Layer 5 of a small transformer language model trained on English Wikipedia (10 layers, counted from 0, width 64).
A neuron adds its activation times its output weights to the MLP's output. To switch it off is to set its activation to zero at one token and run the rest of the model.
A neuron's activation on a vector x is SiLU(gate . x) times (in . x), where the dot is the dot product.

Input weights of the MLP neurons that the questions are about. A number n stands for n times 0.013.
n27 gate: -32 -8 3 13 -24 -16 11 25 -19 -15 -14 26 7 32 -33 1 -30 0 -30 15 47 11 6 44 -19 -22 1 3 68 -9 -9 34 24 -22 -41 4 15 -6 3 26 -17 -25 -45 63 2 -4 -14 -31 22 6 -24 -2 -19 29 6 -6 16 -13 0 13 -32 0 -25 -17
n34 gate: -22 17 34 -10 28 43 -21 -35 13 -42 -14 -16 13 37 58 7 20 14 34 -21 7 40 36 -11 20 -23 61 -37 -16 -31 -39 -6 29 -22 -30 49 65 39 1 -3 17 -8 19 80 -6 39 35 -31 17 24 7 9 59 17 1 -63 -79 43 -32 45 -15 2 45 -29
n41 gate: 3 11 28 -23 18 1 28 -25 -10 10 -20 -6 -24 -6 21 8 -15 58 1 39 15 -18 1 -8 -28 6 -4 12 0 35 26 24 2 -14 32 55 -28 -5 12 14 -1 -10 13 6 10 -22 16 11 32 31 -45 -30 26 27 -13 13 -24 -2 30 20 21 -17 -12 50
n48 gate: 24 21 -22 -34 -17 -5 -20 -12 -21 36 51 -37 24 19 16 28 29 22 18 22 30 26 -18 17 -17 -15 -20 -1 0 -22 -18 -33 -13 -12 37 25 -15 27 -19 16 -31 -15 -35 -25 17 -5 28 -37 4 -33 -2 -25 12 -39 -6 -13 -26 -4 -41 41 18 -10 14 -12
n76 gate: -19 -10 -17 -34 -20 -9 -54 -33 -14 -30 36 -12 -12 -12 43 71 14 -9 -5 35 -21 26 -15 -14 -4 -22 -11 -17 29 4 4 -19 49 -8 16 16 43 -24 -44 -79 -22 23 -36 -7 -7 9 7 -28 -8 4 34 -13 1 -40 -7 -1 -19 9 74 91 30 -40 -18 -4
n81 gate: -63 -21 -41 8 -46 -58 -4 35 -9 -25 -51 -33 -7 33 -4 -69 -4 3 43 -2 35 14 15 30 22 -1 24 2 -10 66 26 -30 -19 39 10 17 -25 -43 -12 -44 25 7 -19 42 -11 3 -5 17 -22 1 42 -41 -43 36 -7 20 0 17 -17 51 -7 -32 17 22
n96 gate: -57 -28 41 -2 -47 -22 -32 56 -36 -2 15 28 17 17 22 -30 -11 26 -3 -4 -13 3 -30 -55 55 -9 -33 15 -3 -4 7 -14 -24 -1 54 40 15 -7 2 25 -8 5 21 -7 -47 -66 85 2 -8 10 7 26 -2 -6 -39 33 37 -3 -5 -9 39 8 7 3
n126 gate: -45 -28 -20 12 -14 14 -40 -46 -2 -17 -23 -1 2 -8 65 -6 10 34 4 -15 -10 9 27 -7 8 -64 20 -7 -18 -75 -11 0 13 -23 -15 66 25 -24 -52 -16 55 -20 -28 18 -69 62 12 7 49 -10 44 10 17 -24 -26 -13 -35 -30 -31 5 -24 -10 -32 0
n145 gate: 34 3 -8 -22 -22 -6 -10 -28 15 31 -6 -29 -8 -16 27 12 -3 33 9 7 2 -2 -15 -41 -46 -22 12 0 -1 4 25 5 22 -36 33 -7 3 8 -4 35 1 55 -3 -31 -21 0 23 47 -8 15 -34 -20 13 24 0 44 12 3 -49 -27 18 4 -7 -28
n150 gate: -24 4 14 7 -11 45 43 6 33 22 7 10 -4 12 0 -9 5 -15 -19 16 -15 12 20 15 -51 36 28 -3 2 26 -24 4 28 36 -25 -7 -19 9 25 28 25 1 6 53 9 0 8 -16 3 -26 -7 -10 34 21 4 5 25 -2 -2 19 -46 -9 -15 -48
n155 gate: 15 0 -35 40 0 -2 -43 3 36 36 -46 26 26 50 43 30 -16 6 -36 14 7 23 12 -13 -13 -41 0 21 -49 29 23 -14 14 -23 -30 15 2 11 -47 3 30 16 -17 -51 16 -7 18 -2 17 -16 -10 -16 -19 13 -24 -28 -19 8 -3 23 -24 15 14 -5
n27 in: 13 61 19 2 -10 -11 -12 19 -7 -17 -6 1 -11 -16 1 25 47 -2 4 -2 17 11 5 1 6 -17 13 51 -22 10 19 -5 -7 -1 -9 0 -9 -27 33 -24 10 46 -54 -24 -54 11 -15 20 -11 53 3 -2 -34 -8 17 -18 8 1 13 41 35 -8 -14 16
n34 in: 6 42 19 -4 -2 -38 80 29 -4 94 74 -2 14 9 -29 29 -1 -3 -31 11 34 0 -20 -21 -15 49 -39 48 -26 59 -13 44 -15 -29 5 -42 -40 -18 -10 2 -27 67 -1 -53 23 -47 18 52 -52 -11 7 -19 -83 63 31 12 -23 11 7 26 -21 -26 39 -59
n41 in: -23 -9 -22 20 -34 16 36 -26 31 11 -20 27 12 -3 -4 18 21 1 -29 7 32 -37 6 -32 -26 9 -6 -27 -24 -24 33 -7 -6 -25 -3 -53 -26 -17 9 45 -9 -14 14 -13 7 0 4 -5 41 3 3 5 -21 35 2 13 -9 -17 1 49 -36 4 0 -6
n48 in: 12 6 -41 43 22 1 -17 -7 -11 23 -42 10 -15 -11 -12 6 21 7 18 -37 8 -5 -10 -5 -2 -21 -29 10 -15 19 -12 -11 21 3 -7 9 4 29 4 -5 10 -7 14 6 -9 2 -18 -12 15 10 31 -22 45 -34 19 5 25 -8 6 3 0 13 18 -1
n76 in: -10 -4 -25 -24 -3 -9 17 -37 -28 -35 -10 -62 -46 -15 41 49 45 24 -12 -13 16 -14 12 55 -32 -9 -11 -17 24 34 -19 -7 10 7 14 -13 -20 -11 -34 -26 -37 16 -29 -48 -36 29 40 -6 15 6 -21 1 6 33 -1 -26 10 4 43 -6 -9 5 -24 19
n81 in: -3 -25 4 -22 -9 -26 -16 55 9 26 71 23 5 46 54 -8 27 -3 21 -14 -23 16 11 -27 -32 16 50 23 -22 22 30 -7 5 25 -36 12 -40 29 16 -13 1 -15 40 -36 -27 -23 -48 16 16 -6 17 -1 -41 -5 -14 22 -17 23 -3 -5 -8 26 25 -41
n96 in: -1 -33 -25 12 -4 -7 -24 -1 -41 6 -11 10 23 5 -24 -4 18 -3 32 -14 27 -11 -28 -48 -3 47 -25 13 6 7 42 23 -1 4 49 -13 -23 14 12 26 -9 27 27 19 57 -53 -13 -16 -13 -8 34 22 -31 -38 29 -8 -17 2 -25 28 -16 -15 -11 -24
n126 in: -18 25 32 16 39 41 -3 -49 -39 6 9 0 -23 51 -25 7 0 -5 -8 -32 -15 24 2 -42 24 23 6 -8 -11 38 -44 0 18 7 36 -8 29 5 6 32 -31 -28 22 -23 14 -13 3 1 -14 -18 -49 -15 25 12 2 -9 18 18 6 -28 -10 0 23 2
n145 in: -28 7 -18 13 -3 -21 -27 11 -8 24 -2 -30 9 -70 3 20 11 19 26 2 30 12 -20 22 -28 20 15 4 -20 -6 35 10 1 -4 33 -21 -36 20 5 35 -5 -7 -26 3 -33 -18 2 52 -14 25 26 -45 -8 26 39 -25 -28 -34 -27 -10 10 -7 21 -4
n150 in: 2 -2 36 -5 17 -2 12 26 -7 -4 -13 -12 20 -7 -2 -1 33 14 23 6 5 -28 -13 -19 16 -31 -30 -12 -10 -37 -18 -15 -21 27 63 -39 2 -3 76 -20 14 5 14 25 10 15 32 -22 6 25 13 27 -3 -6 47 16 -18 39 -10 31 17 -7 -30 5
n155 in: -34 22 9 -7 -4 40 1 -13 -7 -32 -7 62 25 -12 9 4 -3 19 -25 2 -13 -27 -38 20 -14 4 -23 -14 -2 5 41 3 -20 15 25 -34 12 -36 19 -22 -24 -6 0 28 -5 13 -2 -26 -21 0 -17 -23 8 14 -15 12 11 5 30 1 15 36 7 19

Output weights of the MLP neurons that the questions are about. A number n stands for n times 0.012.
n27: -23 0 -9 -3 -29 27 7 25 27 1 2 -38 1 -24 12 23 9 -4 19 -15 -16 -15 30 -15 12 12 -14 26 -53 19 16 -13 -31 0 0 -18 0 -25 -5 2 9 -16 -20 -16 -5 5 -37 13 14 12 -21 0 10 2 -14 -54 17 -3 4 2 -22 14 19 17
n34: 32 -16 -7 19 -13 38 9 17 -46 12 -47 5 -11 3 -41 -26 -40 -25 -91 -4 0 -21 7 -18 11 -17 -20 -38 13 43 -14 49 -30 -41 25 3 -29 16 36 14 6 2 -4 73 26 -12 48 16 -17 -14 27 24 17 -25 -26 53 30 15 -9 27 0 -2 41 -68
n41: 8 -20 -18 -16 10 -22 9 -26 -14 11 -6 8 11 -23 8 -16 14 -7 0 25 24 20 -26 -18 14 28 -22 13 12 -7 41 -2 16 3 9 0 -23 7 23 -5 7 -17 47 -17 4 -12 -32 25 -11 -17 1 -5 39 -12 6 74 -12 -21 3 2 -1 -2 1 24
n48: 12 -9 12 -1 -9 -15 3 2 -3 -5 36 -22 26 -1 -11 15 -1 10 -16 37 7 10 -11 20 -4 22 -8 5 21 41 1 23 -4 8 13 -5 4 20 -28 -29 -1 -26 -51 -6 0 36 21 -6 -17 -7 -10 -26 3 2 -13 -36 -16 -24 0 -26 25 -1 -11 -7
n76: 14 2 -5 -14 -28 8 -22 -7 3 7 -2 -27 11 -13 45 -21 34 -6 21 37 -4 25 37 -23 8 4 25 14 -15 -4 -21 11 36 12 -3 -9 26 12 21 -7 1 3 40 23 -9 5 -75 -4 -7 -31 18 -18 4 -22 -14 41 -41 7 -62 55 0 -1 5 -9
n81: -19 3 -6 -1 39 -5 40 19 3 -44 -10 -12 15 24 7 -17 21 18 27 10 30 -22 -7 9 21 -3 -5 -28 17 9 18 2 -9 -23 8 21 19 -11 -31 -13 35 -9 -14 -12 20 22 64 3 -29 -18 6 27 -39 -14 -25 -25 -32 -22 17 -19 -6 -55 -1 -20
n96: -3 -4 5 27 -10 14 23 0 -13 -6 41 45 -29 -4 -10 4 47 -21 4 3 -21 -18 -13 19 32 5 12 -10 23 35 -18 4 -6 -17 5 0 31 7 -9 4 -25 -21 2 9 -19 19 69 -18 -6 21 -13 4 16 6 -8 34 -11 10 -1 31 3 -22 -9 8
n126: -2 -2 0 -6 -21 -34 27 -16 68 -19 7 22 30 -36 58 7 27 -7 26 -1 -9 17 19 30 2 -21 16 29 8 -26 -5 -12 -2 -7 -43 2 14 23 -14 -27 14 -7 -21 4 -23 21 8 -27 9 20 51 0 5 -16 -3 -5 -11 2 11 18 1 1 -4 8
n145: 7 4 9 15 -32 -18 -5 17 10 23 58 6 4 14 18 -18 -3 -6 -32 8 -15 0 -30 -8 -25 -10 -6 -23 -13 34 -11 10 -15 9 23 -24 4 -14 -10 -46 33 4 -54 -2 4 14 -28 14 12 38 -5 -12 -15 -18 4 -15 25 -12 24 8 25 -4 -17 -11
n150: 23 -22 -22 14 4 6 33 -8 -23 -14 22 1 -25 -1 21 -2 22 -20 17 28 17 -37 -3 28 28 -4 20 -13 7 13 -26 -15 -28 22 -11 3 -13 8 2 -18 19 -9 18 9 29 9 -22 -40 -14 16 -13 -8 1 17 -9 -9 18 19 30 0 -13 -8 -19 2
n155: 10 16 -31 11 11 -18 -14 -17 -1 18 -33 14 27 15 11 21 42 -13 -3 -1 -9 35 10 -29 12 1 -15 -10 -11 -15 -13 9 -19 -6 8 -16 35 10 -31 7 29 -10 34 -14 -6 -13 -22 2 44 -7 -20 16 -9 13 -7 47 -34 21 -25 -21 18 -2 8 15

Each question names a token from some text and the token that comes next. It shows the vector x that enters the MLP there. A number n stands for n times 0.019.

Then comes g, the gradient of the next token's log-probability with respect to the MLP's output, scaled to length 1. A neuron's effect is roughly proportional to its activation times (output weights . g). A number n stands for n times 0.0053.

"L", then "at"
x: 44 -18 -8 29 19 33 -12 -10 -23 2 49 35 -2 1 26 -43 4 3 -18 10 16 -39 -39 -18 -12 -2 9 -24 -3 -9 -16 -30 -40 -8 24 -39 -26 -43 11 -10 5 -22 -31 1 4 -37 -10 22 -2 -19 -6 -4 26 -17 -3 -52 55 0 26 2 25 -3 5 7
g: -15 -31 -25 1 -9 5 -70 17 -22 38 -16 9 16 -21 50 -55 5 -26 6 9 -25 19 -5 8 -7 15 10 -15 -30 -14 -20 35 11 24 24 -1 13 11 -24 30 11 -9 -22 11 -5 16 21 64 16 -11 -14 -37 -10 -2 12 6 10 11 -23 20 11 5 47 -22
Which neuron, switched off, raises the next token's probability most? n155

".", then " She"
x: 19 -28 -21 -2 48 12 31 14 11 13 22 49 7 -11 83 -16 23 9 21 -39 29 -32 -54 -12 2 -15 16 -8 -12 -12 2 -28 7 2 -14 -11 -16 -23 -7 0 -11 -11 16 -10 -6 -3 -43 -16 -16 6 1 26 -37 -1 -3 -23 -27 -14 -25 -13 -9 -19 -20 12
g: -9 -34 -29 -35 -41 -62 6 -19 -34 10 21 16 -10 16 -17 -28 -2 -82 -11 -17 20 -19 4 14 1 -4 5 10 -11 17 -12 -26 -10 13 -5 22 9 14 23 5 -41 19 -9 -4 -26 -48 10 7 -9 8 4 13 5 4 56 5 -10 -3 -27 -26 10 -23 12 28
Which two neurons, each switched off alone, lower its probability most, in order? n81, n126

".", then "\n"
x: 22 -31 -10 5 44 2 22 10 3 17 7 52 2 -26 89 -9 43 7 14 -23 26 -43 -65 -5 -3 -13 15 -4 -13 -7 11 -24 -7 3 -15 -12 -17 -28 -5 8 0 -17 12 -3 -10 -2 -39 -15 -30 8 -5 11 -41 -4 -15 -22 -19 -8 3 -12 6 -8 -2 18
g: 15 28 -5 15 30 -5 -1 -7 -1 27 -36 14 -27 -1 56 23 0 48 13 -38 -7 -3 -8 -39 15 36 -16 -19 28 13 -27 19 -53 12 -23 -4 -2 -13 6 -23 12 -14 -14 -6 23 -22 11 55 34 35 6 -7 35 -12 -46 24 -13 -4 -6 -15 12 -21 -8 -21
Which neuron, switched off, lowers the next token's probability most? n155

" program", then " that"
x: 45 -32 -9 -16 36 7 -12 15 -18 8 25 28 17 17 13 -30 2 -7 -8 17 26 -82 -48 -53 -22 -27 7 -24 -3 20 -42 -15 4 16 6 6 -14 0 -2 1 6 -30 -9 8 13 15 -46 12 6 5 -27 7 -24 24 27 -38 21 -15 -13 -3 28 -16 -18 2
g: -16 -23 12 -29 51 40 10 -33 44 2 7 6 -42 -11 -17 18 47 -39 16 -27 -18 2 9 -41 15 11 0 -7 50 -44 13 -2 38 17 2 -10 -42 7 19 -6 13 -11 8 -21 -37 -23 -13 11 22 -20 7 19 5 -18 -20 1 -34 -11 6 14 -16 21 -27 16
Which neuron, switched off, lowers the next token's probability most? n76

" and", then " awards"
x: 45 -21 9 23 29 -31 -5 26 -44 1 39 28 -18 7 51 -7 -38 -4 -12 2 -13 3 -50 2 -38 -14 -8 -2 14 4 -48 9 1 -20 -1 -9 -6 24 2 10 7 -7 15 -7 -24 -32 -56 -20 2 -9 -19 18 11 -5 6 -37 -23 2 6 -1 -20 2 8 3
g: -30 33 25 14 5 -12 -26 -28 3 18 28 40 -9 32 -11 -14 -2 8 1 75 -5 -39 -8 19 -14 23 -7 5 -12 26 -18 8 -10 -19 27 4 10 6 2 -37 38 -8 26 17 20 15 14 -16 -4 22 21 3 -27 -47 14 34 -48 14 -24 24 27 1 31 24
Which neuron, switched off, lowers the next token's probability most? n27

"80", then "-"
x: 31 3 12 12 37 13 23 24 -36 26 16 34 -11 -9 20 -26 -5 18 -1 -9 8 -21 -45 -16 16 5 32 -34 -31 -1 -9 24 -14 28 7 -14 -8 -25 3 -13 13 -19 -35 11 30 -20 -40 0 14 9 -32 21 -37 19 14 -51 15 -19 1 -34 -2 26 -4 -19
g: 2 32 -3 -22 45 26 -25 3 5 26 18 -6 -45 -18 29 60 -1 -34 -7 9 2 11 -14 -17 -23 12 -13 -22 27 30 10 10 14 10 20 -13 -9 29 29 40 -37 14 -7 -16 -11 -43 7 -12 15 5 4 -14 -29 12 22 -36 38 -54 21 -15 3 -38 -2 2
Which two neurons, each switched off alone, lower its probability most, in order? n126, n34

" National", then " Research"
x: 34 -21 -7 23 34 14 5 12 -22 30 18 36 -12 3 12 -35 -16 28 15 20 19 -19 -29 -30 -28 -23 -4 3 1 4 -44 -10 -51 27 31 -18 -1 15 -12 -1 -11 3 -17 -21 11 2 -50 13 24 -26 5 6 -30 18 26 -46 18 -9 -32 -28 -6 -1 -9 -12
g: 5 -23 10 37 23 -9 24 -24 -14 -6 14 -12 44 26 21 16 19 -8 4 -6 -17 -32 -2 33 12 11 22 -22 28 -28 -8 18 -9 23 -32 16 19 54 6 11 15 -43 1 -13 7 27 11 -16 -16 11 -21 46 -40 -26 -26 -20 -14 7 49 -8 14 26 13 -54
Which neuron, switched off, raises the next token's probability most? n81

" was", then " the"
x: 24 6 -24 10 48 13 0 33 -41 39 -9 15 -30 21 19 20 -12 -24 4 -20 -38 -13 -64 -33 -22 7 17 -29 18 -14 -8 -29 21 -11 -2 -8 -26 -52 12 11 -27 6 8 4 12 -21 -29 -2 -24 -12 -8 -22 -15 -9 29 -52 -5 18 -28 3 17 11 33 19
g: 21 1 -34 35 30 -27 25 -3 -17 10 -13 -3 -24 -36 -3 50 24 17 9 -31 -9 28 -7 25 6 3 -14 -24 6 39 -7 15 6 39 24 -22 14 3 13 -2 14 -43 -20 -40 36 -28 -9 12 41 44 -8 -8 9 -29 5 -35 -43 -32 -8 26 5 -22 -3 0
Which two neurons, each switched off alone, lower its probability most, in order? n34, n48

" From", then " 1980"
x: 49 -38 -46 8 47 -9 22 4 -30 -7 45 48 -8 0 48 39 29 -26 22 12 -6 21 -32 -27 -20 -10 1 -37 -2 -8 -28 4 19 -3 22 -14 -30 -9 -17 -6 -21 -27 13 -25 41 7 -37 -4 2 1 -12 -4 4 -9 -4 -33 21 -8 8 0 -4 -1 -26 30
g: -37 28 -9 38 -5 17 -8 -19 32 -26 23 -5 14 2 42 -33 -3 -25 19 33 -27 -21 47 -2 22 2 8 20 -17 -8 -2 -12 19 -4 50 -6 -20 2 -16 39 -2 21 16 26 -20 29 29 1 7 -9 8 34 26 26 8 3 14 49 -38 -18 -1 -28 25 -42
Which neuron, switched off, lowers the next token's probability most? n76

" |", then " January"
x: 29 8 -12 23 29 26 16 2 12 31 6 53 6 8 43 -8 18 9 0 -12 -2 37 -54 -18 10 -11 7 -33 -13 10 -38 -6 -3 -4 -3 -24 -33 -21 -11 -12 8 -9 -5 -2 28 -24 -66 7 -1 9 -43 7 -7 12 5 -13 32 -12 0 -6 11 0 5 13
g: 12 -14 -31 18 -3 27 -15 15 -30 16 36 -24 16 47 -26 5 5 -39 22 14 -51 14 51 -5 -9 -32 -20 8 -5 2 16 -8 -4 -14 37 11 -60 -24 -9 -11 -49 45 5 23 8 17 13 -20 -10 0 29 18 -42 -17 0 8 -20 -26 -11 1 -8 -11 -10 -5
Which neuron, switched off, lowers the next token's probability most? n126

" race", then "."
x: 37 -15 20 -2 54 18 5 -4 -37 -1 -11 28 -30 -8 1 -32 24 -12 12 34 31 -52 -37 -25 -20 17 4 -43 20 12 -42 1 -5 28 16 -8 -8 -26 -3 -2 32 -1 -15 14 -2 4 -34 -2 -3 -4 -23 -16 -3 3 -2 -67 26 -8 -21 -11 29 9 17 4
g: -15 -9 -7 1 13 27 23 -12 -21 -19 -1 47 -9 25 -54 -32 -3 19 -27 43 -21 -14 22 -1 59 51 10 -12 -32 26 -19 5 -10 -1 36 -19 21 -4 25 -6 -23 15 3 17 -27 -8 13 26 -8 -25 -4 -10 -4 15 15 -2 54 21 -21 22 -39 18 11 -23
Which two neurons, each switched off alone, lower its probability most, in order? n126, n34

" |", then " 2,"
x: 6 24 16 2 12 17 2 39 -35 11 14 38 -18 -25 30 -5 -11 22 8 24 -2 19 -30 -25 -10 13 34 -29 -17 -6 -19 6 -18 22 8 -17 -32 -29 -21 -5 55 -14 13 -23 13 -17 -61 -12 -30 -14 -32 7 -16 3 8 9 -32 -20 -26 -5 3 11 -2 -8
g: -19 -17 -21 -10 13 -2 8 -10 -8 -17 0 -56 19 -17 20 9 1 -16 -33 5 -18 21 31 5 3 -42 16 -5 28 -27 3 -28 -24 12 -21 -14 -2 19 -17 -43 -8 -11 42 -21 -32 11 2 12 -27 -1 -11 3 43 -45 -52 -18 -37 6 25 -6 58 -17 23 -10
Which neuron, switched off, lowers the next token's probability most? n76

" composition", then " N"
x: 3 -7 16 19 41 27 7 17 -12 3 -3 55 -35 -27 24 -31 34 -1 -6 19 9 -54 -43 -25 -30 1 22 -31 -13 2 -30 3 5 38 13 13 -8 -11 -7 16 39 -4 -14 -1 23 17 -24 17 -6 -15 -36 9 -9 26 1 -60 5 -5 -41 -29 10 10 -14 -7
g: -24 -15 -19 -18 -31 -32 0 -6 -28 24 17 -16 42 15 12 11 26 18 -46 9 -22 20 -32 33 -10 4 -23 32 -6 9 18 22 4 -4 -30 -22 8 52 -28 38 -10 -4 40 -35 -4 4 4 27 -8 -29 -9 26 27 -44 0 2 -16 26 -57 -19 12 -12 -5 -6
Which neuron, switched off, raises the next token's probability most? n150

" race", then " alone"
x: 26 -16 2 15 45 -1 19 -6 -37 1 1 29 -34 -14 1 -24 -1 -21 26 45 42 -61 -39 3 -46 5 -4 -37 21 -27 -33 6 -19 34 -2 7 -7 -22 -3 -2 40 16 -10 17 -4 -5 -36 1 4 5 -37 -4 2 -9 0 -56 0 -17 -11 -22 15 3 20 10
g: -21 -19 48 6 -17 15 -23 7 -9 -16 -35 12 -24 37 -10 25 -43 1 12 -15 -8 17 14 10 -57 10 12 15 54 -20 -21 -13 4 19 0 13 57 0 17 32 52 -19 36 5 -13 17 1 -42 2 -28 1 -2 16 7 -20 9 46 24 4 1 20 2 4 7
Which neuron, switched off, raises the next token's probability most? n81

" Cl", then "ara"
x: 11 0 -13 34 -6 -18 16 -3 -9 22 60 44 -7 23 -5 -46 -3 -25 -10 -14 -8 -28 -32 -8 -35 -3 16 -36 -6 -2 -8 -9 -33 18 20 -40 -17 -22 0 -10 38 -30 -13 0 16 2 -13 -8 29 -5 -40 33 9 0 14 -64 41 2 -22 -15 10 -10 -3 0
g: -2 -21 -19 -1 -45 26 -13 -26 41 -50 19 3 -40 -14 -23 12 6 -4 9 41 -50 -27 21 17 32 8 0 -9 -33 4 -30 3 -49 4 -1 46 -15 -9 -2 18 -7 20 -5 -21 -17 -50 -1 -20 -24 8 -9 21 26 11 -2 12 -5 30 -10 40 -19 -23 11 -4
Which neuron, switched off, lowers the next token's probability most? n150

" |", then " 0"
x: 35 10 -11 21 2 0 16 18 9 44 9 57 0 -2 30 -4 5 7 14 11 1 44 -59 -25 -4 -5 14 -28 -7 4 -34 0 -2 -10 -2 -23 -28 2 -12 3 31 -14 -6 -12 26 4 -65 1 -13 14 -26 -9 -8 22 5 7 29 -29 -23 -13 20 -11 10 14
g: -5 19 -62 -7 -5 -36 -23 -34 25 9 -29 -8 3 -10 -55 -12 11 26 -1 19 -39 0 -10 -4 -26 3 28 23 -7 15 -2 17 1 20 25 -20 -13 -44 39 -17 26 -1 -20 23 49 -1 28 24 -22 20 14 -19 11 -56 -34 -6 -2 -26 18 -2 4 -14 16 1
Which neuron, switched off, lowers the next token's probability most? n145

" She", then " is"
x: 25 -10 -65 14 1 57 19 8 -43 -1 8 9 -33 -13 49 -6 1 -26 4 9 0 -26 -47 -7 -40 -35 4 -17 8 -51 -51 38 18 -34 24 0 -8 -25 12 -15 -4 23 -20 -10 -8 23 -15 -13 -3 5 15 2 -14 3 -1 -55 11 -2 6 -3 31 7 13 18
g: 3 3 -10 11 -4 -4 -21 63 26 -6 -28 21 -10 38 40 -24 32 -32 -23 -31 -12 17 12 45 -21 -24 -69 1 12 9 17 51 -8 13 22 2 13 -15 -6 34 -21 37 1 14 21 -4 18 7 -34 6 -5 -26 9 0 9 17 -12 1 19 16 -3 -16 -43 2
Which neuron, switched off, raises the next token's probability most? n76

"os", then "ets"
x: 30 -20 -8 21 -1 4 25 -4 -1 37 -9 35 -15 2 20 -20 2 -28 -12 -9 28 -37 -33 -22 -38 5 13 -24 2 20 -11 -29 -61 -22 7 -11 -27 -3 -5 13 -25 8 -17 17 10 -14 -27 5 27 4 -32 15 16 -22 -9 -66 23 -6 42 -34 -10 -15 -24 -2
g: 9 4 -8 8 3 19 -55 22 22 12 34 -3 -43 -22 33 -28 -1 14 70 -11 22 -7 15 39 15 -2 9 7 -8 0 29 -3 -12 -4 -2 28 22 -31 24 43 15 4 7 -45 -17 -1 -6 -19 -7 12 31 -45 -1 -18 -1 -43 15 -10 3 6 49 13 4 -25
Which neuron, switched off, raises the next token's probability most? n41

" American", then ","
x: -1 2 13 22 19 -1 23 38 -42 -1 8 32 -21 0 15 -33 -6 2 -9 2 15 -34 -26 -31 -12 -10 -10 -21 -13 -5 -38 7 -34 38 15 -8 -3 -34 7 -6 14 4 -17 4 2 -21 -45 7 -1 -3 -21 26 -31 20 13 -58 24 -17 -49 -23 -3 22 -16 -8
g: -52 17 9 34 7 -3 -26 30 34 -13 0 20 -28 -41 -18 14 12 -34 35 28 -22 3 -3 -30 14 14 15 -8 12 -24 -25 -28 -20 29 11 -14 10 3 -23 -42 -25 -31 -30 10 4 -16 -2 -8 11 28 -31 60 -22 3 32 15 25 26 28 -1 2 -25 -4 23
Which neuron, switched off, lowers the next token's probability most? n96

" Me", then "chan"
x: 45 10 -12 13 24 23 12 -1 -10 26 50 34 -38 16 -2 -25 7 -2 2 -18 44 -12 -18 -5 -34 0 15 -50 8 9 -40 5 -39 0 30 -21 -22 -7 -1 -11 14 22 -7 -10 25 9 -31 27 31 -16 17 -4 10 2 -8 -71 15 -3 -2 -9 2 -10 -13 -29
g: 9 57 13 -57 -8 -7 -8 0 17 45 -27 -18 -20 35 -8 -17 4 -1 -38 -10 6 -31 -32 11 3 -25 8 19 53 -16 2 22 20 -16 -24 1 -23 0 -42 -25 11 -10 -21 28 4 -16 34 9 16 10 11 -6 49 -5 -9 24 -22 8 -8 17 8 -45 -9 -37
Which neuron, switched off, raises the next token's probability most? n34

" with", then " Syn"
x: 68 -29 -12 -12 54 -9 22 2 -29 18 33 41 -26 -6 44 6 4 5 2 -1 -23 17 -37 -23 -18 3 0 -36 15 21 -53 -30 25 20 -4 -10 12 -7 5 -18 5 -18 17 -23 31 -6 -43 3 -30 -4 -1 24 -3 4 9 -50 19 -4 2 6 -12 6 7 0
g: -10 11 -21 1 -35 16 3 8 71 -35 3 1 12 16 17 4 -13 4 2 50 -12 14 -31 10 38 10 -19 4 -10 -9 33 -19 -20 -7 -64 -13 9 2 16 55 11 3 -5 -10 7 -8 -5 17 21 -37 -49 30 -3 40 -1 16 -5 -18 -10 -37 -31 10 9 4
Which neuron, switched off, raises the next token's probability most? n145

".0", then "8%"
x: 19 -8 5 17 12 -36 35 11 -26 30 -3 44 -9 -22 21 -38 1 -5 20 25 17 4 -48 -13 5 2 11 -37 -8 15 -43 12 -7 -6 24 -21 -37 2 9 -10 25 -11 -26 -37 32 -7 -37 3 2 30 -33 19 -23 18 31 -21 31 -13 -4 -49 13 16 28 -10
g: -30 -14 12 -30 9 -11 16 14 6 -28 -2 -9 12 2 24 -18 -25 -3 -43 46 -55 20 7 25 2 -5 22 -47 34 -12 -30 -16 22 17 26 12 3 7 -9 -5 23 -11 6 4 12 24 19 12 -28 -29 20 40 -5 -18 -53 6 17 33 4 -5 -52 -11 -22 -40
Which neuron, switched off, raises the next token's probability most? n34

"reat", then "ors"
x: 12 -32 -21 3 16 8 11 7 9 22 16 52 -36 6 -1 -11 17 -5 -20 23 17 -25 -33 -35 -28 5 -15 -20 2 11 6 2 -54 23 25 -19 -18 -2 -4 17 -3 4 -11 12 33 -12 -34 -1 33 1 -24 20 0 11 1 -76 41 -4 -4 -9 14 -21 0 17
g: -6 -35 13 -13 28 7 52 7 -14 4 22 -31 21 -3 -2 0 -20 -7 -5 17 -29 2 -4 6 -12 52 4 35 40 -3 4 -1 12 9 -5 44 6 30 -3 19 50 -7 -53 24 -20 -16 22 19 -10 11 28 6 59 -15 -43 9 10 -16 -11 15 0 -1 -34 34
Which neuron, switched off, raises the next token's probability most? n96

"uts", then "uk"
x: 33 -26 -22 -1 -9 11 39 9 1 20 2 32 -38 15 6 2 6 -10 -19 -16 -12 -8 -12 -49 -27 -18 -1 -44 5 35 -32 7 -49 -9 4 -20 -16 -34 -11 2 7 -24 -27 13 23 -34 -36 -13 8 21 -13 17 18 21 20 -71 18 -3 -3 -22 12 -1 3 -14
g: 19 34 23 19 -30 45 -32 8 44 -29 8 25 -22 -43 15 -28 -61 0 15 0 -15 -6 -20 43 0 -18 -6 1 3 0 3 12 16 10 -8 -23 6 -1 16 21 3 -35 -23 -26 -18 -47 3 3 -31 -34 13 -14 28 44 15 -9 -15 19 -7 13 -15 -9 -27 39
Which neuron, switched off, lowers the next token's probability most? n34

"|", then " Race"
x: 37 -33 5 45 -8 22 8 22 -16 22 18 26 3 -19 57 25 -11 -8 27 46 24 -12 -57 -3 -26 -20 -5 -1 1 -22 -18 -15 -9 -30 7 -3 -6 -11 -5 3 -15 12 14 -7 34 -20 -27 5 -22 -6 -70 1 -49 -16 -9 -30 -14 -19 3 -23 5 -12 43 24
g: -44 -19 12 -7 6 5 -14 -23 -14 2 -11 20 42 -17 34 -53 -31 -39 -18 21 19 13 50 -4 6 -4 -13 2 34 -42 -6 7 2 27 16 -16 51 10 -23 19 3 -48 -18 -3 43 44 -6 12 0 -2 11 30 -1 27 30 -18 -3 -6 5 2 18 -11 17 -29
Which neuron, switched off, raises the next token's probability most? n48